Layer 2 of a small transformer language model trained on English Wikipedia (10 layers, counted from 0, width 128).
A neuron adds its activation times its output weights to the MLP's output. To switch it off is to set its activation to zero at one token and run the rest of the model.
A neuron's activation on a vector x is squared ReLU(weights . x), where the dot is the dot product.

Input weights of the MLP neurons that the questions are about. A number n stands for n times 0.0066.
n49: -1 48 -15 3 -5 -28 -28 -12 23 10 27 0 -4 20 -26 -25 3 13 22 26 -5 11 14 -5 11 -10 12 -41 -35 24 14 38 -17 -4 30 3 57 7 5 -27 -7 -24 12 -22 10 16 11 -12 -41 7 -16 3 0 12 -39 8 48 36 5 -8 22 38 12 31 30 35 43 -67 -3 25 -50 2 47 3 -28 -13 -26 -49 -1 -40 -20 -7 -12 38 46 -12 26 -6 4 -17 32 -14 31 2 -20 -22 3 -19 -54 -33 -63 3 -14 15 20 -70 -11 6 7 -10 20 49 -22 -7 18 -19 45 -25 22 39 47 18 6 -23 1 -13 44 -39
n76: 7 -8 -23 -25 -7 -44 -12 -1 -3 -30 -37 0 -18 36 -19 -46 0 63 11 18 -49 40 -8 -6 44 15 -10 -17 61 -7 -13 0 29 25 -5 35 73 -40 -39 25 -43 -1 47 -8 0 9 19 21 -2 12 0 38 -4 -22 16 -26 -2 16 -18 -10 20 -39 -7 5 -87 -8 17 19 39 -7 -12 -24 -32 -10 -11 2 19 -23 3 44 -4 -13 -14 47 1 -22 -2 -38 -33 9 -25 39 -22 34 -8 -11 48 21 45 -30 22 -31 -51 -48 -3 40 36 -2 -32 22 8 -22 -3 -14 82 -7 8 10 29 -6 -11 -12 -53 33 45 -9 36 0
n85: 7 56 -9 6 32 -18 -7 22 -41 34 -21 14 -5 23 -5 -20 6 48 -2 22 -35 21 2 -24 13 -58 -20 22 65 3 -40 26 -9 13 31 -7 21 9 23 -3 -11 -12 14 -10 11 8 -20 -8 -25 -12 -7 -19 -17 39 -30 -35 -23 29 -9 -21 43 16 46 -24 -15 -17 -58 38 16 55 -50 19 1 30 -11 -19 -8 4 37 -6 22 -7 18 60 -9 -30 8 -33 58 -3 -45 -30 5 -19 64 9 -15 -17 -12 19 9 3 34 -15 21 77 1 -22 -12 36 -37 25 5 -17 3 -15 -12 38 33 25 -33 -18 -22 56 23 -10 40 -10
n101: 1 -24 10 5 -13 64 -6 28 1 -26 13 -3 -12 11 5 -20 2 -13 76 21 25 -47 -17 -4 28 -2 13 12 -28 -1 -36 -15 -20 24 30 7 -21 12 -40 6 10 1 -17 -3 11 -29 -28 11 -10 34 18 -41 -26 -17 24 14 -9 -89 -9 41 8 20 31 -20 1 3 27 4 -41 35 -36 -17 -6 29 11 -46 8 -50 -12 -19 -39 5 -17 -2 -17 0 23 24 19 1 8 5 -19 22 -22 -49 -31 17 -8 20 3 11 26 -40 -48 8 -35 -26 6 27 21 -16 -18 -46 4 -47 -24 18 2 -8 8 30 -11 4 49 39 22 -7
n108: -8 14 -12 43 -22 -10 -11 -65 12 31 -36 10 12 69 -21 -40 -29 -10 -23 16 10 21 9 -27 47 -29 30 3 7 -29 -34 25 7 -15 -19 -25 22 35 -9 -67 -22 -8 34 4 -32 25 -14 1 17 29 -21 2 -23 -11 -45 -18 5 -9 -14 -1 -1 5 29 -3 -1 -16 13 13 -9 -4 -40 7 18 -25 14 -14 -25 74 17 -23 44 -18 -18 28 43 24 -11 34 16 14 -27 5 -47 -43 9 -34 -8 -5 6 -7 -2 -6 54 -10 41 -35 -19 -30 49 -12 -27 -19 -4 4 15 -10 -28 -21 -6 -34 5 26 11 -25 17 29 -13 -7
n143: 66 16 27 16 28 -33 -28 2 9 -1 -44 -3 -24 45 35 20 -16 48 23 57 -26 19 -37 -13 51 -29 -10 16 22 33 9 30 -18 -39 31 5 -17 10 -13 18 3 29 -47 -7 -9 -21 30 -31 15 23 -2 8 -34 4 57 12 -7 30 49 40 14 -16 14 -3 -36 -11 31 13 -12 -37 -19 -54 -20 -35 -1 47 -14 -14 -20 18 39 -30 -24 21 16 3 -15 28 -47 29 23 -27 -39 -62 -19 -19 19 28 3 -7 54 -36 18 34 -9 -5 -30 25 15 -24 16 -49 -33 -10 20 -49 -3 6 -48 -9 23 48 38 34 -1 13 23 -38
n196: 14 -13 -10 32 -15 -25 35 6 8 2 31 6 -10 54 -23 52 -12 -91 -34 -10 31 17 10 -32 61 -2 15 27 8 27 -25 -8 17 -1 -1 -16 20 -28 8 -19 -13 63 14 38 8 -6 10 20 20 -7 -50 -14 -1 23 -6 -25 -29 34 13 3 17 -1 46 -14 0 -1 41 5 0 17 8 2 -3 -35 69 19 -41 -7 50 28 -23 40 -8 9 -26 25 19 3 36 -20 -31 11 -73 6 24 13 -17 1 -16 -16 42 30 -16 12 -11 -7 -10 3 36 -37 -7 10 -9 -43 2 16 16 51 -45 11 -17 -1 -19 30 -44 2 -31 -29
n265: 16 1 4 -21 -16 22 -6 -18 3 -7 -17 -16 1 14 17 52 -11 2 23 29 25 18 -10 -47 -10 -5 -39 58 -50 20 95 -36 -34 2 10 -27 8 69 -30 -27 -51 8 -54 -48 27 0 20 -36 42 24 -29 -6 -36 -51 -29 -24 -10 13 -16 -38 -18 -26 8 49 37 27 9 -31 -18 -8 17 39 25 -44 -12 -5 -3 10 -21 41 -23 29 -24 45 16 -21 24 27 38 -9 3 -65 1 -22 -36 21 17 -23 24 -59 6 26 2 40 12 11 -4 20 -21 -46 61 13 -20 -24 20 -19 -3 14 58 -15 -38 23 84 -28 -56 -38 -16 29
n347: 49 -47 38 -6 -45 19 2 -24 -4 -22 21 11 1 -28 25 -14 22 30 36 39 22 33 55 13 -34 35 10 -7 28 -36 -17 32 8 15 1 -17 4 18 -11 -43 12 -27 -14 21 -12 -26 -45 38 32 -16 3 44 14 -9 50 68 -29 0 -6 -15 8 -53 13 6 44 28 -54 -21 38 18 -12 58 -26 -27 4 38 24 13 23 -8 -24 23 -1 -5 37 -8 -34 -57 -47 -31 -2 -15 -52 20 -12 -7 -12 55 30 -7 26 -35 -43 52 19 -12 -6 -40 -5 31 -57 5 -25 5 19 -9 -3 7 -48 28 31 2 -3 -34 32 23 -29 11

Output weights of the MLP neurons that the questions are about. A number n stands for n times 0.0032.
n49: 14 24 -21 -5 67 28 -13 24 10 4 30 -12 4 13 20 -21 32 -25 10 -54 -30 -2 -30 89 7 34 -14 -32 5 -31 -41 22 0 -20 -63 -23 -57 17 -28 -18 -22 -26 -21 14 -27 -12 -14 -10 -3 34 -4 6 43 11 5 -8 -9 -27 -15 10 1 -13 5 -1 -22 -21 0 -5 -2 -16 18 -29 -41 35 3 -14 -8 13 4 4 25 8 17 26 -7 65 15 -3 3 1 0 -38 -23 -50 25 31 -23 -23 -5 46 -7 5 6 -40 -57 -5 6 -10 6 45 -34 -11 -50 -4 23 8 -3 5 5 -4 -36 -19 -26 -41 -2 16 17 76
n76: -83 31 54 37 -39 -7 -10 -2 5 2 -16 19 20 9 21 21 25 24 -28 -68 -9 -13 -1 12 -37 33 12 -14 10 -8 51 3 -22 -22 46 27 19 -40 27 -32 23 -69 -17 -17 7 17 41 -20 7 38 -26 4 6 24 4 -12 -16 -5 20 -14 -24 0 -6 -15 -12 -18 9 2 25 22 2 7 -21 34 47 -18 -27 17 52 9 27 19 0 3 32 -36 -22 45 -6 2 28 47 46 25 -22 25 -9 -59 66 17 -33 -6 11 14 -20 -7 -27 20 -12 -19 -4 -18 20 -52 9 -22 -25 38 -29 -20 -12 -2 -7 -16 -8 38 -2 9
n85: 14 -20 47 6 32 1 8 11 -41 20 3 48 37 58 12 35 22 -45 -8 6 -19 -17 30 15 48 11 -32 -34 -51 -15 23 -43 46 16 20 -26 -20 44 -20 20 33 46 27 -1 -18 21 44 -10 -70 15 -30 -1 17 9 3 9 -14 -2 -74 -35 -24 18 -3 -39 -9 29 -20 -11 51 -31 54 -30 -9 24 -35 22 -2 -18 56 16 -17 -20 -11 6 3 34 -53 -19 8 -34 26 -37 17 11 -22 -25 -3 -9 -32 2 -60 9 -53 -13 2 -3 -31 5 -41 10 14 -53 20 9 15 7 -31 -6 -30 15 -12 32 -10 -23 -2 -4 -33 -15
n101: -8 39 23 -14 -28 8 -33 -39 23 1 8 12 37 2 16 14 4 -19 11 2 -19 60 8 23 8 -23 39 28 3 -52 17 31 14 -9 3 39 -21 29 5 -16 14 -28 32 14 25 -3 -18 9 -34 -16 4 30 -23 -44 6 3 49 9 -8 -15 13 8 -13 -7 -6 -8 -52 -12 -3 -69 -18 27 26 48 -7 2 -29 -19 -26 -6 -53 -37 1 -34 -49 -17 2 34 48 9 -33 -25 28 -32 -33 -49 -13 28 -73 -4 -22 30 49 -57 -36 14 -16 75 -8 -7 11 -3 -18 3 21 21 -19 57 -8 -28 0 -33 24 -11 13 -23 50 -4
n108: -10 17 -4 -5 -20 50 16 16 61 18 11 -19 15 28 -24 -24 -8 30 -35 40 1 -67 37 41 -17 -33 5 2 -12 -10 5 -3 -26 19 -36 -6 -28 48 3 50 36 27 76 8 -4 -43 -21 7 -11 -43 -20 15 -4 38 27 -25 -1 16 23 19 -23 -54 -30 -22 -24 24 13 28 -9 -8 -23 82 -5 -33 -1 2 -11 -11 43 3 2 -16 17 50 -9 -33 -36 39 36 -7 -17 21 -4 -40 46 -20 -7 18 -40 -2 -41 3 -20 -31 36 -8 -50 44 77 10 5 1 -20 20 -5 -13 -40 27 10 67 4 -29 -4 -17 17 -10 5 37
n143: -58 -24 -23 -5 42 7 -16 -9 -22 -11 -11 -45 5 -10 21 16 13 7 -36 -21 -10 2 20 7 -38 -24 -24 54 35 10 57 -23 -40 -35 -20 28 41 -6 2 -57 62 -32 32 -36 16 26 41 38 -9 -10 -44 29 -6 40 -4 -9 10 18 24 -24 -4 6 -65 27 27 47 1 -50 -40 -14 27 0 36 13 22 8 7 15 23 -36 -30 5 9 0 -15 -6 -21 9 -28 24 -1 28 -1 63 -17 -2 -11 -29 12 14 -46 11 -51 -47 -36 36 15 35 -10 -15 -13 -45 31 -32 19 33 11 38 -38 3 48 -22 0 -5 9 -9 52 -18
n196: -5 -9 11 -76 33 -18 9 11 8 22 -22 39 93 -6 15 -4 24 -19 -19 -16 -29 -38 -12 37 38 15 -15 14 -3 31 23 4 21 9 -45 -13 32 -31 46 22 3 -36 -20 -32 3 20 16 -10 -40 -37 -6 -12 32 -34 28 30 -31 29 -5 10 -37 -17 68 3 -31 -29 4 17 27 10 24 37 -7 -5 2 65 29 -6 -15 -36 -15 13 10 -2 -19 -17 42 48 9 -30 25 2 17 26 -31 -16 -2 -31 16 42 2 -22 5 -22 -12 62 13 67 0 61 -33 -15 -10 -35 6 -14 44 36 -14 -22 -37 -10 -7 24 24 -33 41 -13
n265: -71 -1 -16 54 3 33 -11 -42 -3 -6 -54 -11 2 5 17 -49 -21 -20 -15 -5 -70 -21 34 55 -17 17 31 2 66 -30 12 -13 18 11 -36 -14 1 45 31 30 22 5 52 17 -64 10 23 17 -11 43 54 -24 -33 -46 49 -8 -28 8 57 51 -7 -25 5 -69 -43 -28 5 -24 26 22 63 -30 13 36 15 -4 13 -42 -11 1 32 -10 -7 0 -13 -7 15 30 -89 20 -44 -69 -14 30 -28 -25 0 8 -17 64 -45 -36 -30 -7 21 32 -3 34 -7 33 5 -5 65 61 -12 -23 5 -47 -24 35 -16 17 45 -9 -25 -29 -13 -1
n347: -16 -35 17 -43 -53 7 -33 -27 -16 -53 1 -5 -10 -10 40 -69 -19 -14 -42 -13 -15 -34 23 -51 30 -24 19 -10 12 -32 -49 25 29 -14 27 32 13 -53 -27 18 17 -14 -12 3 30 8 19 -7 -16 46 7 -2 -43 -21 -58 -3 9 59 -20 20 3 35 31 40 -83 -26 -8 -28 -40 -50 -20 29 -7 33 -29 -12 1 -27 -4 13 -1 27 23 25 0 -10 -4 5 -25 -2 17 -38 -5 -40 26 34 15 11 -21 -18 -20 16 6 35 -6 -34 -19 -22 14 -36 46 -67 61 -33 -12 -24 29 19 38 -11 0 2 4 -20 -32 33 6 -49

Each question names a token from some text and the token that comes next. It shows the vector x that enters the MLP there. A number n stands for n times 0.046.

Then comes g, the gradient of the next token's log-probability with respect to the MLP's output, scaled to length 1. A neuron's effect is roughly proportional to its activation times (output weights . g). A number n stands for n times 0.0034.

"ation ", then "of "
x: -34 -42 -4 -19 39 -29 -25 21 6 39 13 35 56 -33 24 28 6 -28 -3 -16 17 -39 20 9 -10 -3 37 -9 -1 -1 61 -22 22 24 -4 23 1 -1 3 18 19 -25 3 32 9 6 26 10 -14 -19 -12 -18 -31 22 -28 -14 -34 9 -5 -27 16 0 0 -19 -24 0 -20 8 1 4 -23 19 0 5 17 21 -27 -27 11 -35 -10 8 20 -17 9 -2 -29 -9 -7 -6 13 4 19 -26 31 8 -8 -21 16 5 1 23 1 -38 21 15 -17 43 4 36 -11 40 -43 28 -1 14 -5 -11 -26 18 1 -15 10 21 -20 1 38 -14
g: -2 -4 2 -13 23 13 -2 46 29 16 -6 -14 15 18 57 -9 -15 -13 1 -13 6 -17 43 -37 -31 -44 -5 3 4 -48 -7 7 14 -18 -8 6 -4 -65 -68 -6 28 93 -8 22 -31 -15 -13 -4 15 16 -26 -23 7 2 -27 -18 13 6 3 -4 30 -42 -7 26 -22 12 19 -31 -5 -6 37 52 1 5 -50 -22 -7 32 -3 -13 -42 54 19 -35 -9 26 -25 -29 34 -50 0 3 4 9 -19 -27 18 7 -25 -5 37 -19 -72 7 3 -22 -24 -28 12 15 29 -17 24 2 45 -12 -14 7 2 38 -13 21 19 15 4 26 10 -12
Which neuron, switched off, lowers the next token's probability most? n85

"r", then ". "
x: -2 1 34 -31 -27 4 4 7 20 13 -21 14 16 -18 21 6 10 -23 -16 34 -9 -29 9 47 19 -32 39 7 9 -18 15 -10 6 -7 -1 49 -26 -10 -37 19 5 -5 -6 -1 -8 -27 17 -1 2 -32 6 -30 -10 17 -1 11 15 -25 -11 32 20 12 -18 -26 -3 -11 -18 -9 -11 -36 -9 3 18 37 3 12 4 -15 -16 -11 -32 27 29 -15 -2 11 -11 37 24 14 20 26 8 -11 5 -5 -12 -5 1 12 -49 63 23 -26 -14 -11 3 76 24 23 1 10 -51 27 22 2 -11 23 -10 -30 5 -3 1 -29 -19 -5 37 -1
g: 1 -45 18 -25 -27 91 22 13 -34 40 12 18 0 25 -6 40 -28 -22 -10 5 25 -36 -24 -29 31 -44 24 -18 28 -9 -8 10 -32 -31 29 -7 -27 -12 0 2 22 -36 3 5 3 -3 -42 -4 -14 -9 -42 2 -43 -9 0 36 9 -22 -8 -38 3 -3 23 -1 -37 58 -44 11 -10 -35 -4 36 -8 -4 25 -42 -13 15 -3 13 20 32 25 -18 20 -20 -8 22 0 -17 -25 -5 -19 38 -21 -46 28 -27 -2 77 25 13 17 -12 53 13 -47 13 -7 14 -14 -23 31 36 -1 13 11 34 -6 -21 0 -14 7 -47 14 9 4 17
Which neuron, switched off, lowers the next token's probability most? n101

"r", then "a"
x: -16 -11 31 -41 -17 -16 -4 10 5 4 -23 18 24 -14 18 8 20 -32 -2 16 -6 -18 -9 39 7 -32 43 3 -19 -23 3 -5 8 -8 -2 50 -19 1 -26 33 16 -16 -8 3 0 -35 15 8 -12 -35 6 -11 -1 28 22 -6 3 -16 -1 34 19 -2 -22 -36 -5 8 -1 -8 -9 -54 -1 8 4 51 14 -5 3 -19 -39 -27 -27 30 36 -28 -6 5 -21 50 30 14 26 8 8 -31 -13 2 -23 -4 -5 8 -13 32 19 -31 -4 -4 -4 63 32 29 14 8 -45 26 28 2 -3 19 -20 -30 18 -2 8 -25 -9 -4 14 5
g: -33 -13 -18 0 -18 -16 -15 37 -1 32 -23 -2 -10 -48 22 11 12 17 -48 -21 -10 21 -25 18 -2 43 -19 -18 2 -5 -3 -23 41 -21 38 56 -28 -17 -7 -20 26 10 18 -31 -8 -45 6 53 -1 27 -58 20 13 25 28 18 37 -23 -27 -31 6 2 -3 38 9 -8 44 32 -14 32 45 1 -31 -47 9 -36 -14 -5 -12 -4 18 23 20 63 -15 16 29 11 -9 6 -20 -39 -29 13 32 8 13 4 -52 -19 36 25 25 28 -18 -41 -30 -8 38 41 31 -13 -8 11 40 -42 -19 35 3 35 16 -3 -1 -1 -16 -36 7 3
Which neuron, switched off, raises the next token's probability most? n101

"a ", then "f"
x: 5 -29 25 -27 -5 -21 -43 0 16 25 -15 32 1 0 40 23 11 -4 -28 -2 -6 -23 -9 32 -4 -28 36 25 -18 4 22 -2 -9 -18 2 43 12 -25 2 19 27 -29 -31 18 4 7 21 1 1 16 1 -4 0 20 11 -25 -16 13 1 -25 38 -6 -20 -25 -42 -22 -19 0 -15 -9 -5 -13 -9 -13 5 29 -11 -12 26 -24 3 -8 23 6 15 0 -48 19 -7 -7 31 7 13 0 -33 -4 6 -13 48 0 -1 17 -8 -36 18 10 19 38 34 36 -34 -20 -60 19 16 20 8 -24 -30 -20 31 -13 21 -13 0 -1 36 -47
g: -26 50 -2 5 -14 -27 6 45 -18 7 -32 12 -48 -13 1 -17 -30 51 -12 -2 0 2 20 -11 -14 29 21 -16 14 7 -12 -8 -4 -19 -4 47 19 19 -37 -26 -15 -27 43 -4 6 -25 -9 -20 -23 45 0 -3 -53 34 -16 -5 18 15 33 8 5 -47 4 9 24 9 12 -7 -32 -32 -29 5 15 1 17 5 30 -1 24 24 -19 69 50 -25 16 21 27 -95 -16 -10 12 32 -4 -56 -17 21 0 19 15 -27 21 -22 -5 -16 -16 -6 -26 -26 -4 12 -63 5 28 14 5 20 13 26 8 -14 11 8 17 71 31 1 -1 -40
Which neuron, switched off, lowers the next token's probability most? n143

"the ", then "h"
x: -14 -43 19 -16 -9 -3 -43 -3 22 24 -19 45 34 -13 36 29 8 1 -22 -16 2 -12 -22 18 -10 -9 36 18 0 -2 21 -3 6 -13 11 37 21 -29 -2 -3 22 -63 -20 4 34 5 30 15 6 2 -5 12 2 14 16 -15 -15 21 -1 -15 32 -6 -4 -26 -38 -7 -6 4 -2 1 -13 -3 -17 5 28 20 -3 3 -2 -9 -15 1 20 25 16 0 -27 11 -29 0 56 9 15 -7 -22 11 -34 -14 34 6 -5 11 -7 -52 2 11 -8 59 26 52 -50 -8 -36 17 21 0 -8 -9 6 -24 1 1 26 17 -5 -9 27 -29
g: -9 30 26 14 9 -13 -30 24 2 11 -6 -30 18 26 72 -5 34 -36 -11 -6 7 -8 53 5 -7 16 17 0 24 7 43 32 -19 -2 -48 -4 -31 2 11 -63 -13 -14 -50 2 -2 -28 14 -11 -8 45 -17 7 -2 6 32 40 -7 -5 7 -6 -19 -42 15 3 0 -21 38 -16 7 8 16 6 3 74 3 0 31 -5 6 6 43 -21 -13 -18 -50 -5 -22 15 51 17 57 43 -45 9 15 18 11 -24 45 -27 33 -14 -33 9 -37 -22 36 -32 -31 34 53 -5 15 25 21 -1 7 -18 -24 -27 2 -18 -25 17 -21 32 14 13
Which neuron, switched off, lowers the next token's probability most? n76

", ", then "the "
x: -3 -31 19 -27 -9 -22 -31 7 6 47 1 53 36 -14 22 1 -4 -37 -33 -21 15 -10 0 -2 4 -33 48 15 -19 13 16 -4 24 14 -8 5 2 -8 29 10 1 -53 -11 -2 7 11 26 2 -21 16 -21 -18 -9 9 -13 -23 -27 23 -12 -4 41 0 -17 -43 -15 -22 -10 25 -9 -18 -3 3 29 -10 28 30 -6 -18 0 -39 -9 -4 -3 7 18 0 -18 0 -3 -26 30 14 16 38 -11 -26 1 -4 30 3 -12 5 13 -60 27 -29 -1 58 10 40 -12 5 -34 21 -7 36 24 -14 -3 -19 15 2 14 0 -4 6 32 -2
g: 10 -41 34 -11 21 60 4 -42 -1 -17 -14 -62 -19 -21 -7 -2 -45 23 55 16 -29 -32 -11 20 -13 5 -4 20 2 -45 -33 9 -19 19 -3 -20 5 -6 24 -1 -2 -15 -13 -6 8 0 12 29 -25 21 7 1 19 12 -3 -58 12 -19 12 -25 7 -1 39 -6 -8 34 5 -48 9 6 11 -27 -19 -9 -35 43 0 46 9 -16 15 -44 -29 41 -32 62 -24 -2 2 37 4 6 -24 8 11 40 14 26 12 -12 -28 -45 -11 -22 16 -38 -7 20 -19 13 -35 -24 -29 11 -18 5 -14 3 74 4 20 26 51 -17 4 48 -34 -37
Which neuron, switched off, lowers the next token's probability most? n49

"the ", then "se"
x: -18 -38 19 -19 -16 -8 -36 -11 14 21 -19 41 31 -4 36 21 5 -4 -24 -14 1 -20 -23 13 -11 -15 44 13 -1 2 14 -4 -2 -13 28 27 27 -31 5 -5 25 -59 -19 2 34 -2 26 18 7 3 -7 17 7 20 15 -17 -13 22 -4 -18 31 -8 0 -24 -35 -4 -1 4 1 0 -5 0 -14 6 32 19 -2 4 2 -13 -14 3 16 22 20 -1 -29 7 -25 6 55 8 16 -5 -26 7 -25 -12 39 13 0 8 -1 -45 0 10 -6 67 17 47 -50 -14 -40 14 28 -2 -11 0 10 -37 5 2 35 18 -6 -11 27 -34
g: -2 20 6 -13 1 -23 -49 24 40 -22 -31 -10 10 -30 -33 -25 -39 32 -28 38 -13 26 -45 -19 -14 10 25 9 1 65 0 4 -44 -40 -3 31 1 23 18 -68 11 -16 23 20 -17 5 -9 -60 -13 -53 8 31 5 -8 17 32 -8 11 8 18 -15 26 31 23 32 11 13 0 25 -11 38 0 45 29 11 -33 0 23 32 4 -14 -10 -20 27 23 -31 29 -7 -18 61 -18 -5 23 -24 -4 -25 13 -2 53 -42 -2 -2 -14 20 4 22 6 9 -5 -29 -27 51 16 -22 10 30 -10 -5 -37 12 -54 16 2 35 39 -24 -16 -21
Which neuron, switched off, lowers the next token's probability most? n143

"y", then "l"
x: 10 -40 15 6 -24 -30 12 27 7 -8 -1 20 27 -10 8 4 15 -19 -18 8 24 -33 8 34 -14 3 15 -15 -11 -29 2 -8 33 17 2 4 -2 -25 -9 24 23 -28 -19 -9 -2 -45 -3 5 7 -12 17 -9 -49 23 20 -17 0 -4 -26 5 28 25 -43 -47 -9 -14 -35 -8 3 -6 -7 1 -9 -12 17 17 -20 2 -1 -6 -11 25 42 0 -3 22 -32 -5 -6 0 -13 -11 41 -1 1 11 -10 18 29 30 14 47 -1 -22 15 -27 22 93 23 30 -9 6 -11 11 13 30 14 -9 -26 -18 3 -30 36 -18 -27 -26 12 -9
g: -4 9 37 -10 -39 -1 13 -4 31 -26 -27 -33 -1 7 -14 3 -3 17 -11 -50 -14 -25 -7 8 -13 -18 -20 -7 -22 -4 -15 20 12 -16 -34 -42 16 -35 5 -44 -10 -7 -20 -27 -38 -20 39 29 -1 20 6 7 -18 24 7 22 65 -5 -27 -33 33 18 -4 -5 12 41 1 24 24 33 -42 -25 23 12 -10 30 -20 -32 -4 22 29 47 -18 -7 -16 3 -30 -19 7 6 -44 -22 10 63 1 45 8 -22 -25 13 18 42 -34 34 -10 -25 -6 -37 -16 27 31 -50 30 50 -15 -42 -29 -45 9 30 -25 1 47 2 19 8 -57 -13
Which neuron, switched off, lowers the next token's probability most? n347

"v", then "oc"
x: -35 -22 10 -6 -27 21 -6 -3 -3 26 -8 -9 20 5 2 -21 -20 -3 -13 -15 5 -44 -22 38 20 -35 57 21 -21 -22 -7 -15 23 -27 14 40 3 -3 -7 32 15 -10 11 -28 9 -20 1 5 -17 -20 22 6 -2 -2 22 -8 11 12 -14 30 30 13 0 -40 -19 -7 -15 13 22 -33 -44 37 25 -6 -5 21 -15 20 -10 -15 13 -6 47 -11 12 4 -33 18 6 14 38 1 17 -41 26 -26 -13 0 27 10 -7 21 -6 -53 31 -6 0 62 40 17 -1 33 -17 7 -10 6 -24 -4 -16 -9 18 -2 -7 -30 -14 -2 26 -1
g: 83 47 -20 -34 -19 -20 25 -10 7 9 -19 -13 -54 -11 -49 6 -15 31 -32 -11 -59 -13 -8 11 6 -10 -56 -11 17 -2 -46 -15 16 -54 6 20 -49 9 0 -37 -8 19 -15 24 -31 -4 2 4 -53 -12 -33 4 28 8 6 48 -4 24 -13 19 22 -29 -41 25 -7 -28 -31 25 10 -9 -17 -10 -24 13 -9 -7 46 36 14 10 25 39 39 -8 -7 36 7 -34 0 16 24 25 0 1 37 35 14 22 25 13 -21 3 -10 -25 13 -9 -10 -26 13 -14 10 24 3 -16 -13 -36 21 -2 -33 -9 -26 -24 65 19 4 -43 13 12
Which neuron, switched off, lowers the next token's probability most? n108

"to ", then "on "
x: -12 -40 18 -17 2 -26 -36 -11 32 17 -18 24 11 9 23 5 30 -2 -12 0 33 -35 12 32 -34 -12 59 9 -16 -8 12 5 11 -4 -10 27 17 -14 13 13 -2 -10 -1 -5 18 -13 10 27 2 7 12 7 -7 12 -13 -22 -16 23 -10 -18 49 4 16 -23 -35 -21 -7 -16 -8 -11 -13 2 -6 -16 2 15 -49 -3 5 -13 27 12 15 28 17 36 -24 -10 -6 -10 38 -7 17 -35 -5 11 -28 -16 37 7 -40 7 -11 -55 3 -6 6 43 22 58 -24 2 -54 4 26 10 12 -36 -10 5 21 7 5 -19 -29 -15 21 -21
g: -54 -20 14 -31 23 8 -5 10 -28 24 12 37 41 22 -20 14 -22 -2 3 9 17 7 6 15 -23 -27 2 35 14 25 33 -72 16 -1 18 2 -4 5 -36 8 35 14 8 34 1 -22 18 -25 -30 -60 -31 7 -27 -1 16 13 -35 -19 -57 -20 26 33 31 -12 12 -27 -30 9 -1 -39 17 -16 30 49 -5 48 -29 -17 32 20 -71 -9 3 15 31 -69 19 1 -21 -15 -15 35 23 -4 36 -33 51 -20 44 30 -24 19 14 -5 -1 -26 0 -16 14 -22 -32 8 16 34 1 -8 20 -17 -3 -17 -1 12 -4 17 12 -39 13 -27
Which neuron, switched off, raises the next token's probability most? n49

"The ", then "B"
x: -11 -52 19 -19 2 -2 -35 7 19 19 -28 52 36 -18 10 8 -2 -17 0 -10 -6 -23 -28 22 -26 -20 46 19 -6 4 -5 -8 25 -16 9 28 25 -26 2 25 10 -49 -21 -16 24 18 25 22 26 -5 -18 9 3 4 9 -37 -18 -5 24 -6 34 12 -10 -25 -36 -1 -17 3 5 1 -18 8 -21 -13 26 15 -6 8 -10 -14 -22 6 16 15 36 3 -14 17 -29 -10 31 16 19 1 -18 1 -14 -7 24 -3 2 17 7 -51 12 2 -5 64 29 32 -54 -21 -47 7 26 -5 -4 -1 17 -4 -8 -8 17 20 -18 2 30 -34
g: 39 -6 -8 -2 -15 22 15 -3 8 -19 -36 22 -42 -12 -38 -4 -22 35 11 -10 5 49 -52 64 3 -21 -27 22 -10 44 -29 -10 32 23 21 -19 -40 16 -4 22 -19 9 -7 -21 -41 15 -38 8 6 -3 -13 -23 34 -27 -3 -15 33 -23 2 -13 -24 -27 -39 -4 12 37 -1 -36 10 8 -40 40 -31 -40 36 -33 -37 47 -5 1 -26 5 -21 -4 28 -33 -22 -16 26 -4 -2 -20 11 -30 13 19 33 19 13 -19 -43 -33 18 43 37 1 -23 21 20 -9 -13 0 -31 25 3 48 8 -61 6 16 -26 6 33 35 -27 -35 9 42
Which neuron, switched off, raises the next token's probability most? n76